Layer 4 of a small transformer language model trained on English Wikipedia (10 layers, counted from 0, width 64).
A neuron adds its activation times its output weights to the MLP's output. To switch it off is to set its activation to zero at one token and run the rest of the model.

Output weights of the MLP neurons that the questions are about. A number n stands for (n - 500) times 0.0029.
n7: 619 356 342 333 266 613 441 620 288 629 724 553 456 615 333 304 424 491 728 294 652 451 569 388 452 347 323 529 482 617 454 548 555 529 486 562 262 312 523 574 516 551 398 692 581 193 657 541 588 311 562 579 795 674 658 569 628 423 507 536 253 268 798 464
n39: 477 538 537 551 521 676 697 474 325 353 921 466 507 703 546 420 534 490 399 608 506 609 403 544 790 340 419 597 514 571 232 372 653 389 432 522 652 576 462 201 436 349 440 578 180 405 130 471 150 612 507 384 398 501 774 542 315 427 486 398 482 643 195 561
n44: 383 448 719 289 522 481 465 271 441 550 324 504 473 771 553 400 370 454 419 481 586 551 553 355 424 332 540 437 560 664 335 502 814 335 386 464 515 514 520 474 329 366 418 709 407 400 518 374 285 553 580 658 381 292 357 757 423 412 344 386 548 539 306 529
n48: 592 665 381 390 547 629 446 769 312 544 365 355 516 608 489 724 404 505 457 678 311 560 534 696 423 680 435 646 591 408 593 380 524 498 386 488 654 555 381 567 644 509 650 225 447 708 538 580 346 462 337 617 580 563 476 442 592 465 369 478 388 785 473 643
n50: 248 369 611 465 402 555 812 432 528 373 396 557 460 354 522 563 653 728 606 403 288 187 478 426 346 383 466 343 512 626 362 596 235 638 834 132 253 394 350 626 451 447 290 619 620 508 545 306 451 504 480 361 216 476 223 696 404 460 704 610 713 485 841 626
n82: 561 304 158 301 604 618 342 236 309 861 427 366 746 259 340 524 532 437 336 385 531 500 263 657 233 598 815 487 713 522 626 663 551 714 224 553 736 245 467 440 598 555 400 437 690 544 325 313 342 420 717 781 584 399 530 275 387 404 404 256 207 437 358 650
n84: 555 497 627 511 211 432 341 344 654 532 335 372 265 689 549 347 564 443 601 416 497 530 554 591 291 467 513 315 355 280 566 240 434 407 673 446 469 464 338 626 677 576 469 490 659 384 817 468 587 477 584 647 723 387 659 541 465 393 606 345 732 559 706 638
n89: 448 340 462 399 408 499 586 475 463 635 563 378 510 561 478 709 310 660 328 488 194 371 638 459 460 524 599 412 533 321 424 572 662 549 581 562 357 382 556 546 506 474 667 541 308 274 244 609 275 493 679 522 356 322 485 423 657 401 763 549 510 456 451 540
n90: 560 610 601 669 742 519 560 509 353 351 242 285 407 430 318 463 252 381 366 541 493 657 375 568 483 314 502 583 441 434 299 681 438 433 331 249 393 469 583 490 641 840 445 574 517 621 592 609 328 717 413 533 717 615 368 532 589 554 849 588 325 353 602 731
n102: 565 556 476 443 577 625 536 394 663 359 507 296 476 526 312 681 677 387 215 469 448 438 325 436 278 623 535 508 465 655 749 316 548 723 393 439 703 569 530 486 593 508 510 423 689 600 452 401 551 432 579 704 699 601 277 291 475 550 574 466 597 522 366 504
n103: 465 486 437 300 668 349 389 583 384 754 698 613 654 568 747 588 364 696 471 426 553 417 884 490 413 311 860 258 577 305 407 637 656 485 377 451 572 671 478 546 682 508 719 474 509 526 547 354 491 622 508 452 410 651 311 687 462 513 564 371 373 529 507 734
n104: 466 471 378 572 132 551 327 319 328 566 463 546 414 715 399 486 393 490 502 346 426 535 670 512 540 621 416 524 526 302 630 344 406 477 326 512 464 472 461 625 629 525 563 473 660 639 583 420 618 674 431 281 489 371 624 520 561 437 505 517 396 446 685 658
n139: 510 496 575 491 374 610 509 599 404 484 473 437 581 566 273 457 522 469 465 536 414 500 340 525 467 593 438 518 396 417 824 530 611 407 554 546 452 688 535 531 487 636 284 579 433 397 446 537 618 340 396 461 286 575 588 557 518 726 558 619 458 577 485 253
n140: 475 749 612 454 575 489 578 537 308 253 298 448 523 457 596 593 605 536 323 575 555 539 624 741 618 339 618 605 410 296 722 177 570 522 114 489 325 706 432 974 202 584 416 359 335 546 356 558 513 476 364 511 708 772 411 594 415 595 641 601 620 414 612 303
n141: 386 656 487 495 769 432 345 473 405 535 653 597 528 606 740 316 520 480 473 285 403 481 264 678 415 369 752 205 309 372 373 678 530 514 452 340 482 514 684 568 515 297 470 820 619 587 589 592 658 424 313 567 453 555 486 669 379 521 344 464 408 487 625 533
n179: 403 462 281 491 269 510 375 620 624 520 395 622 750 529 538 591 485 346 485 605 521 685 608 597 408 420 416 583 611 294 476 265 486 617 696 232 592 299 532 421 352 668 417 490 603 533 471 352 646 672 524 601 771 633 595 543 648 487 559 563 546 448 528 751

Each question names a token from some text and the token that comes next. It shows the activations a of the neurons there, in the order above. A number n stands for (n - 500) times 0.0058.

Then comes g, the gradient of the next token's log-probability with respect to the MLP's output, scaled to length 1. A neuron's effect is roughly proportional to its activation times (output weights . g). A number n stands for (n - 500) times 0.001.

" was", then " given"
a: 457 507 565 499 507 547 450 491 483 495 508 523 182 488 574 333
g: 551 440 344 610 545 498 538 567 468 511 616 296 417 379 337 484 335 520 531 162 701 332 446 700 598 571 550 394 511 635 378 516 330 607 357 369 521 388 227 494 522 644 552 381 325 488 535 470 499 410 486 565 724 489 498 378 206 381 816 575 438 550 542 484
Switching off which neuron hurts the next token most? n139

"==", then "Pl"
a: 543 498 519 486 467 546 471 595 516 537 507 491 421 483 559 508
g: 559 509 463 541 398 454 295 451 553 468 294 519 704 365 265 437 533 722 638 344 476 521 425 261 316 403 350 632 639 613 613 488 658 445 511 244 527 533 669 448 557 390 472 487 530 533 545 590 386 501 641 506 690 486 372 508 249 485 525 788 210 417 424 469
Which two neurons, each switched off alone, lower its probability most, in order? n82, n7

" (", then "s"
a: 490 488 491 507 472 486 500 759 487 498 532 500 497 505 562 162
g: 335 603 561 661 653 567 539 505 548 483 599 578 450 472 292 705 657 562 696 765 214 699 598 650 260 559 419 593 479 402 677 475 706 383 380 700 458 569 477 541 572 459 352 389 294 510 549 538 499 467 466 591 526 376 404 602 496 675 516 439 661 472 302 319
Which neuron, switched off, raises the next token's probability most? n141

"at", then "as"
a: 492 469 500 490 528 542 406 521 541 512 477 519 501 448 494 513
g: 457 346 457 393 420 738 483 512 385 569 486 560 447 534 517 532 655 415 570 611 280 493 822 612 394 429 524 480 373 441 746 495 490 516 639 376 432 706 658 448 285 815 504 408 571 431 419 511 380 766 408 574 414 449 529 291 361 434 531 325 541 503 764 507
Switching off which neuron hurts the next token most? n50

"house", then " \""
a: 514 495 495 498 485 481 435 497 547 498 513 475 410 455 514 481
g: 488 459 451 411 570 459 476 787 379 402 662 560 568 435 447 682 335 733 519 352 497 522 320 508 515 657 616 432 313 546 535 534 579 543 525 319 390 469 418 533 382 624 741 610 377 409 368 708 483 525 626 594 601 385 284 561 151 509 523 284 571 631 485 710
Switching off which neuron hurts the next token most? n84

" the", then " hom"
a: 393 527 528 471 502 490 319 499 490 562 497 447 481 508 518 509
g: 428 598 498 337 586 612 579 736 412 435 441 737 597 299 609 395 742 418 669 629 425 630 456 640 424 609 563 526 514 521 537 472 419 341 476 413 571 399 474 605 368 518 609 428 556 612 448 402 603 545 290 607 368 526 515 632 403 730 440 304 661 357 114 639
Switching off which neuron hurts the next token most? n7

" also", then " "
a: 461 524 501 218 552 503 415 501 487 478 557 474 515 451 531 462
g: 600 431 431 542 636 558 448 568 562 537 705 602 449 388 492 382 449 620 288 232 765 605 585 409 291 472 615 366 321 511 313 328 580 542 725 560 696 557 534 403 688 501 508 565 672 358 586 596 448 656 458 705 455 438 210 287 521 522 459 505 532 617 423 594
Switching off which neuron hurts the next token most? n48

" becomes", then " Est"
a: 491 475 563 479 473 507 486 520 454 481 668 534 267 504 583 483
g: 423 316 514 676 419 493 484 266 624 506 445 490 398 448 448 648 422 507 431 565 329 545 590 355 293 830 580 427 486 463 494 599 491 533 535 467 299 340 556 767 544 550 448 302 317 618 428 738 383 246 432 555 438 538 581 291 362 350 572 468 402 685 645 416
Which neuron, switched off, raises the next token's probability most? n103

",", then " un"
a: 472 585 517 486 524 561 453 478 515 506 482 530 493 453 603 501
g: 454 488 423 237 561 588 619 707 554 335 531 555 474 341 453 488 561 612 691 491 610 766 468 528 525 437 594 433 284 720 347 388 300 263 572 632 751 514 470 483 433 559 668 495 526 460 408 433 413 733 569 543 447 289 263 561 531 449 309 371 534 442 326 433
Switching off which neuron hurts the next token most? n39

" Bo", then "at"
a: 471 485 551 537 498 544 471 527 500 493 479 502 501 476 545 500
g: 359 405 565 353 541 603 672 404 471 531 368 566 399 719 491 521 632 692 390 770 349 461 429 639 644 429 351 425 422 377 363 611 591 625 659 632 557 587 514 623 490 817 515 436 507 541 617 593 568 527 492 570 531 522 336 589 558 342 571 450 511 198 828 376
Which neuron, switched off, raises the next token's probability most? n82

"ount", then "ers"
a: 476 500 562 544 540 521 491 451 506 503 650 451 503 502 501 491
g: 399 136 384 415 475 738 475 485 358 511 487 628 595 349 308 491 454 535 470 404 502 443 488 658 435 545 368 193 340 701 479 478 586 470 410 531 259 473 487 375 531 690 457 211 742 531 575 402 441 427 432 436 501 345 572 529 552 468 686 639 448 364 651 590
Switching off which neuron hurts the next token most? n50

" of", then " B"
a: 498 493 501 378 496 499 500 654 525 554 718 506 493 510 357 479
g: 519 647 589 537 422 401 291 541 442 542 545 512 511 716 363 585 488 485 273 486 482 416 535 384 550 630 472 376 635 600 518 551 454 799 414 574 281 420 407 643 276 357 626 366 627 571 263 426 304 561 709 543 494 647 227 409 328 590 422 547 749 551 514 592
Switching off which neuron hurts the next token most? n89

" In", then " one"
a: 422 513 504 510 536 605 466 493 534 499 501 463 502 469 500 492
g: 506 670 429 468 581 503 563 660 170 567 389 306 365 297 593 398 625 692 540 239 492 534 637 645 586 363 627 484 456 452 307 362 474 714 549 400 436 322 425 457 605 571 655 567 545 497 550 309 634 629 370 651 459 633 380 541 406 690 456 482 651 413 513 711
Switching off which neuron hurts the next token most? n50

" J", then "i"
a: 408 524 571 494 537 528 509 519 328 500 544 507 516 548 489 509
g: 522 545 503 804 475 405 480 588 521 506 374 641 590 525 510 726 663 520 507 287 673 438 297 344 504 531 677 550 591 424 660 490 520 327 338 495 583 664 439 504 358 376 677 557 456 661 418 397 414 426 448 484 479 829 497 385 468 616 245 563 468 737 735 454
Switching off which neuron hurts the next token most? n90

" Zh", then "u"
a: 451 510 577 517 542 563 489 575 499 495 507 472 496 471 497 504
g: 370 532 260 343 477 508 298 545 403 372 506 554 498 623 479 744 340 398 539 516 576 524 473 785 277 724 632 648 439 560 488 530 497 535 473 349 393 340 293 366 506 353 571 494 345 496 340 583 267 319 476 505 641 732 533 432 376 441 641 568 394 641 674 482
Which neuron, switched off, raises the next token's probability most? n44

",", then " where"
a: 508 498 503 460 556 536 481 577 493 524 538 526 500 517 601 413
g: 482 320 492 706 428 438 442 324 397 770 593 315 547 765 513 508 581 649 669 664 441 243 588 558 624 502 452 395 636 487 466 356 530 532 539 505 340 417 458 417 618 424 643 522 375 401 443 429 571 312 471 345 637 429 778 307 653 275 572 525 462 292 514 526
Which two neurons, each switched off alone, lower its probability most, in order? n89, n104

"ely", then " ag"
a: 549 534 589 505 502 485 528 484 549 522 579 478 500 505 497 439
g: 386 456 639 451 550 261 341 511 645 392 678 648 541 388 447 644 489 323 438 613 430 449 580 482 771 476 539 530 480 360 272 629 706 400 298 537 509 334 455 551 510 423 638 344 734 607 424 460 567 432 479 683 493 197 574 652 520 590 500 365 723 396 662 487
Which two neurons, each switched off alone, lower its probability most, in order? n103, n44

" figure", then ","
a: 492 547 526 481 598 505 444 483 530 509 504 508 498 495 366 507
g: 414 526 330 355 543 640 601 364 457 394 414 506 465 392 424 622 574 588 658 476 474 297 561 469 385 573 300 168 604 583 547 608 369 552 630 696 320 581 282 319 320 567 335 530 405 576 418 571 580 691 377 483 495 630 623 410 336 506 767 580 442 717 531 610
Which two neurons, each switched off alone, lower its probability most, in order? n50, n141

" in", then " the"
a: 408 543 611 417 502 512 493 494 529 598 463 318 500 465 522 492
g: 521 444 480 530 536 458 693 426 504 555 429 602 398 380 595 528 603 627 421 501 160 566 584 433 270 301 522 551 356 593 404 598 492 279 544 401 598 421 493 359 655 479 230 479 440 440 650 823 570 418 374 411 376 540 690 410 611 425 625 574 238 665 443 344
Switching off which neuron hurts the next token most? n104

" store", then " their"
a: 527 490 500 438 486 461 422 276 532 528 598 280 490 486 502 500
g: 600 542 209 376 390 534 379 422 631 612 608 490 383 317 434 558 621 300 558 751 436 537 371 533 545 301 620 671 517 314 625 446 512 330 600 486 573 626 514 511 763 437 405 623 506 408 584 627 611 709 260 656 548 662 659 464 569 418 421 416 416 631 643 654
Switching off which neuron hurts the next token most? n89

" additional", then " v"
a: 373 505 506 473 547 499 463 133 541 512 452 366 522 500 547 487
g: 548 322 515 374 525 577 544 658 683 579 533 498 513 164 353 458 460 574 544 495 862 411 414 461 379 461 490 352 624 365 582 375 566 509 342 444 602 174 382 541 542 295 589 535 468 433 371 700 419 375 444 687 385 615 407 548 600 675 757 472 500 491 447 489
Switching off which neuron hurts the next token most? n104

" the", then " show"
a: 438 520 528 463 506 503 466 487 494 606 464 459 486 493 516 513
g: 416 580 334 437 580 328 621 458 759 350 313 448 674 399 438 583 456 477 625 633 621 467 282 428 583 474 484 492 607 434 367 498 626 687 482 430 468 777 621 340 688 469 562 596 498 441 527 354 443 567 588 207 439 527 433 478 338 366 316 462 341 504 666 206
Switching off which neuron hurts the next token most? n7

" am", then "."
a: 520 496 500 521 494 551 487 500 516 496 471 395 503 460 548 505
g: 362 504 544 506 653 424 544 498 654 645 460 551 681 423 376 712 623 428 615 827 637 434 612 381 749 394 489 431 527 590 258 507 611 545 475 548 489 332 557 304 629 528 465 412 575 381 508 511 530 685 372 514 627 708 522 396 399 561 358 598 395 710 287 753
Switching off which neuron hurts the next token most? n104

" the", then " first"
a: 570 699 523 502 496 502 462 569 504 583 500 491 499 473 530 493
g: 591 744 630 334 573 439 537 497 419 714 621 258 469 594 495 331 321 702 672 427 606 710 247 418 675 403 443 378 295 463 458 458 551 453 386 468 423 550 727 495 463 416 448 583 472 562 501 678 505 490 609 274 528 420 272 645 294 492 301 521 516 434 549 413
Switching off which neuron hurts the next token most? n39

"or", then " G"
a: 512 399 525 496 497 556 547 556 515 509 471 523 470 434 467 466
g: 476 391 372 626 441 384 441 705 334 562 469 495 443 379 421 245 330 662 324 407 394 374 434 373 102 577 366 637 347 480 552 593 516 609 537 557 264 474 478 473 421 538 511 620 444 610 506 441 445 433 283 650 459 466 549 793 403 457 280 420 561 437 352 617
Switching off which neuron hurts the next token most? n39

"uc", then "c"
a: 452 441 477 511 463 552 485 502 452 493 500 506 469 480 507 432
g: 401 578 484 451 492 538 586 463 520 506 594 571 489 616 352 301 683 261 755 306 662 691 523 335 307 507 442 484 346 394 547 576 549 231 558 784 599 567 697 561 457 368 409 468 568 635 472 517 525 374 510 480 425 279 620 627 465 560 578 521 524 177 403 636
Which neuron, switched off, raises the next token's probability most? n7

"ub", then "bed"
a: 493 485 487 504 542 508 511 497 469 519 424 527 489 488 447 478
g: 670 574 578 696 324 619 418 475 384 515 515 470 618 432 515 451 682 487 639 610 443 569 761 386 504 693 539 475 606 464 481 384 625 563 480 616 623 379 517 521 611 752 510 375 454 492 355 569 547 236 488 478 529 461 590 630 649 77 576 570 207 479 351 410
Switching off which neuron hurts the next token most? n141

" (", then "or"
a: 496 480 482 501 503 471 499 804 473 512 542 513 506 479 573 89
g: 444 602 420 535 684 366 443 700 309 453 506 466 480 548 586 416 329 622 711 782 473 424 445 349 684 221 451 370 341 516 458 529 438 295 580 714 472 469 396 438 662 583 619 409 404 407 477 423 644 816 454 540 415 299 514 451 704 380 567 512 531 338 436 420
Switching off which neuron hurts the next token most? n179

"fter", then " success"
a: 396 561 508 483 597 512 432 500 553 500 520 527 522 448 576 488
g: 529 623 595 258 601 666 260 672 546 407 449 519 572 320 459 295 564 503 625 569 545 552 425 507 335 721 655 571 476 414 598 487 564 571 367 396 290 428 529 519 410 591 492 730 344 515 601 682 641 292 387 460 629 630 582 864 426 369 486 511 445 350 533 384
Which neuron, switched off, raises the next token's probability most? n7

"ime", then " at"
a: 366 530 502 500 431 524 420 529 513 471 497 464 502 506 458 456
g: 610 588 463 688 535 328 552 479 427 580 575 503 492 486 492 340 435 166 219 510 443 443 500 654 579 521 544 605 776 738 354 382 459 499 410 461 781 406 512 460 677 433 631 322 363 493 582 502 508 543 473 464 473 352 210 384 563 362 487 466 492 592 256 340
Which two neurons, each switched off alone, lower its probability most, in order? n7, n50

" family", then " from"
a: 556 553 531 497 247 440 451 495 532 503 516 490 426 441 517 436
g: 613 479 548 514 504 237 538 558 388 326 446 499 413 423 559 398 380 412 278 528 528 501 650 504 660 490 640 682 621 571 332 530 361 421 304 423 767 435 389 596 588 352 707 504 522 679 443 545 465 465 358 743 527 548 441 569 566 614 427 420 719 671 296 191
Switching off which neuron hurts the next token most? n50

"===\n", then "On"
a: 567 584 510 496 487 485 499 497 532 445 502 500 507 419 512 474
g: 540 682 542 339 495 426 430 398 465 698 560 472 618 718 750 644 247 553 679 688 528 505 462 328 849 613 504 624 468 345 373 477 355 362 503 719 458 563 572 201 567 415 601 603 519 552 426 427 520 379 500 582 591 360 386 444 442 387 487 473 390 602 671 517
Switching off which neuron hurts the next token most? n140

"u", then " Y"
a: 479 441 508 483 521 592 491 520 385 531 552 497 483 516 519 517
g: 601 448 501 160 463 725 303 653 499 580 585 399 451 451 535 704 351 495 272 581 460 461 480 520 497 657 702 596 657 405 510 523 761 637 484 197 430 574 489 627 420 525 529 725 517 566 476 584 524 344 512 509 666 613 410 681 393 550 516 516 511 714 687 617
Switching off which neuron hurts the next token most? n82

" often", then " offer"
a: 542 509 539 363 567 496 471 489 515 501 529 467 503 463 517 539
g: 345 377 617 494 490 407 368 468 573 505 372 639 515 332 539 541 546 386 628 612 353 594 545 359 570 297 542 531 613 309 361 629 505 508 338 516 273 531 551 605 223 414 500 470 194 510 526 394 555 389 546 389 552 176 674 579 752 555 431 324 483 324 659 520
Switching off which neuron hurts the next token most? n48

"s", then "uch"
a: 495 613 548 413 547 477 548 557 525 464 508 556 472 460 482 453
g: 331 125 485 507 394 272 475 420 397 518 428 331 403 497 594 290 390 445 635 491 621 562 479 628 522 770 459 388 351 493 443 521 397 740 570 411 533 564 471 458 488 507 514 275 581 529 486 563 508 441 376 365 762 691 597 495 164 495 653 412 621 455 412 504
Switching off which neuron hurts the next token most? n84

"eal", then "ing"
a: 589 497 531 393 485 494 405 433 538 490 523 417 486 501 509 496
g: 487 643 320 561 357 561 456 702 473 643 719 587 570 533 643 732 415 497 510 807 654 603 477 340 548 537 555 473 384 545 701 523 396 545 471 705 487 751 515 450 583 514 454 399 444 507 472 557 396 609 517 648 610 503 277 441 469 311 478 446 663 166 713 391
Which neuron, switched off, raises the next token's probability most? n48

",", then " making"
a: 508 529 504 469 578 516 454 546 498 514 625 509 500 522 561 438
g: 534 599 473 412 415 729 484 638 639 664 591 605 618 364 591 415 548 464 592 389 621 602 402 252 693 360 576 640 819 528 279 569 689 506 470 713 473 635 600 392 542 660 426 718 530 503 660 472 683 686 564 547 607 315 432 669 519 373 454 353 502 437 519 535
Switching off which neuron hurts the next token most? n103

" expl", then "ores"
a: 504 570 502 541 512 427 521 498 512 501 455 499 502 472 499 570
g: 816 454 418 423 274 393 626 633 445 337 538 413 645 674 600 540 219 398 606 663 433 448 536 484 365 703 476 560 722 615 524 671 470 465 730 774 445 542 464 514 534 468 481 350 370 549 599 444 577 710 467 404 494 580 595 680 397 544 612 432 415 497 291 619
Switching off which neuron hurts the next token most? n82

" de", then " Rem"
a: 507 528 534 501 542 524 479 497 495 500 507 509 483 486 530 528
g: 544 700 529 334 541 427 696 678 609 338 578 411 672 392 564 519 323 610 491 368 473 807 443 449 477 482 663 334 448 561 318 486 579 592 321 346 471 349 565 470 450 354 405 312 491 222 410 311 449 387 681 433 396 498 417 627 453 504 807 568 508 645 534 483
Switching off which neuron hurts the next token most? n50

" an", then "ger"
a: 523 501 529 514 503 476 448 535 504 480 495 448 515 498 508 439
g: 508 715 459 597 395 727 266 530 370 439 546 599 419 606 609 458 464 324 558 531 263 637 583 537 415 395 585 421 373 576 803 448 376 261 337 599 683 431 608 520 470 501 433 431 272 657 530 486 292 492 512 383 459 305 578 479 492 573 346 323 544 477 222 471
Switching off which neuron hurts the next token most? n179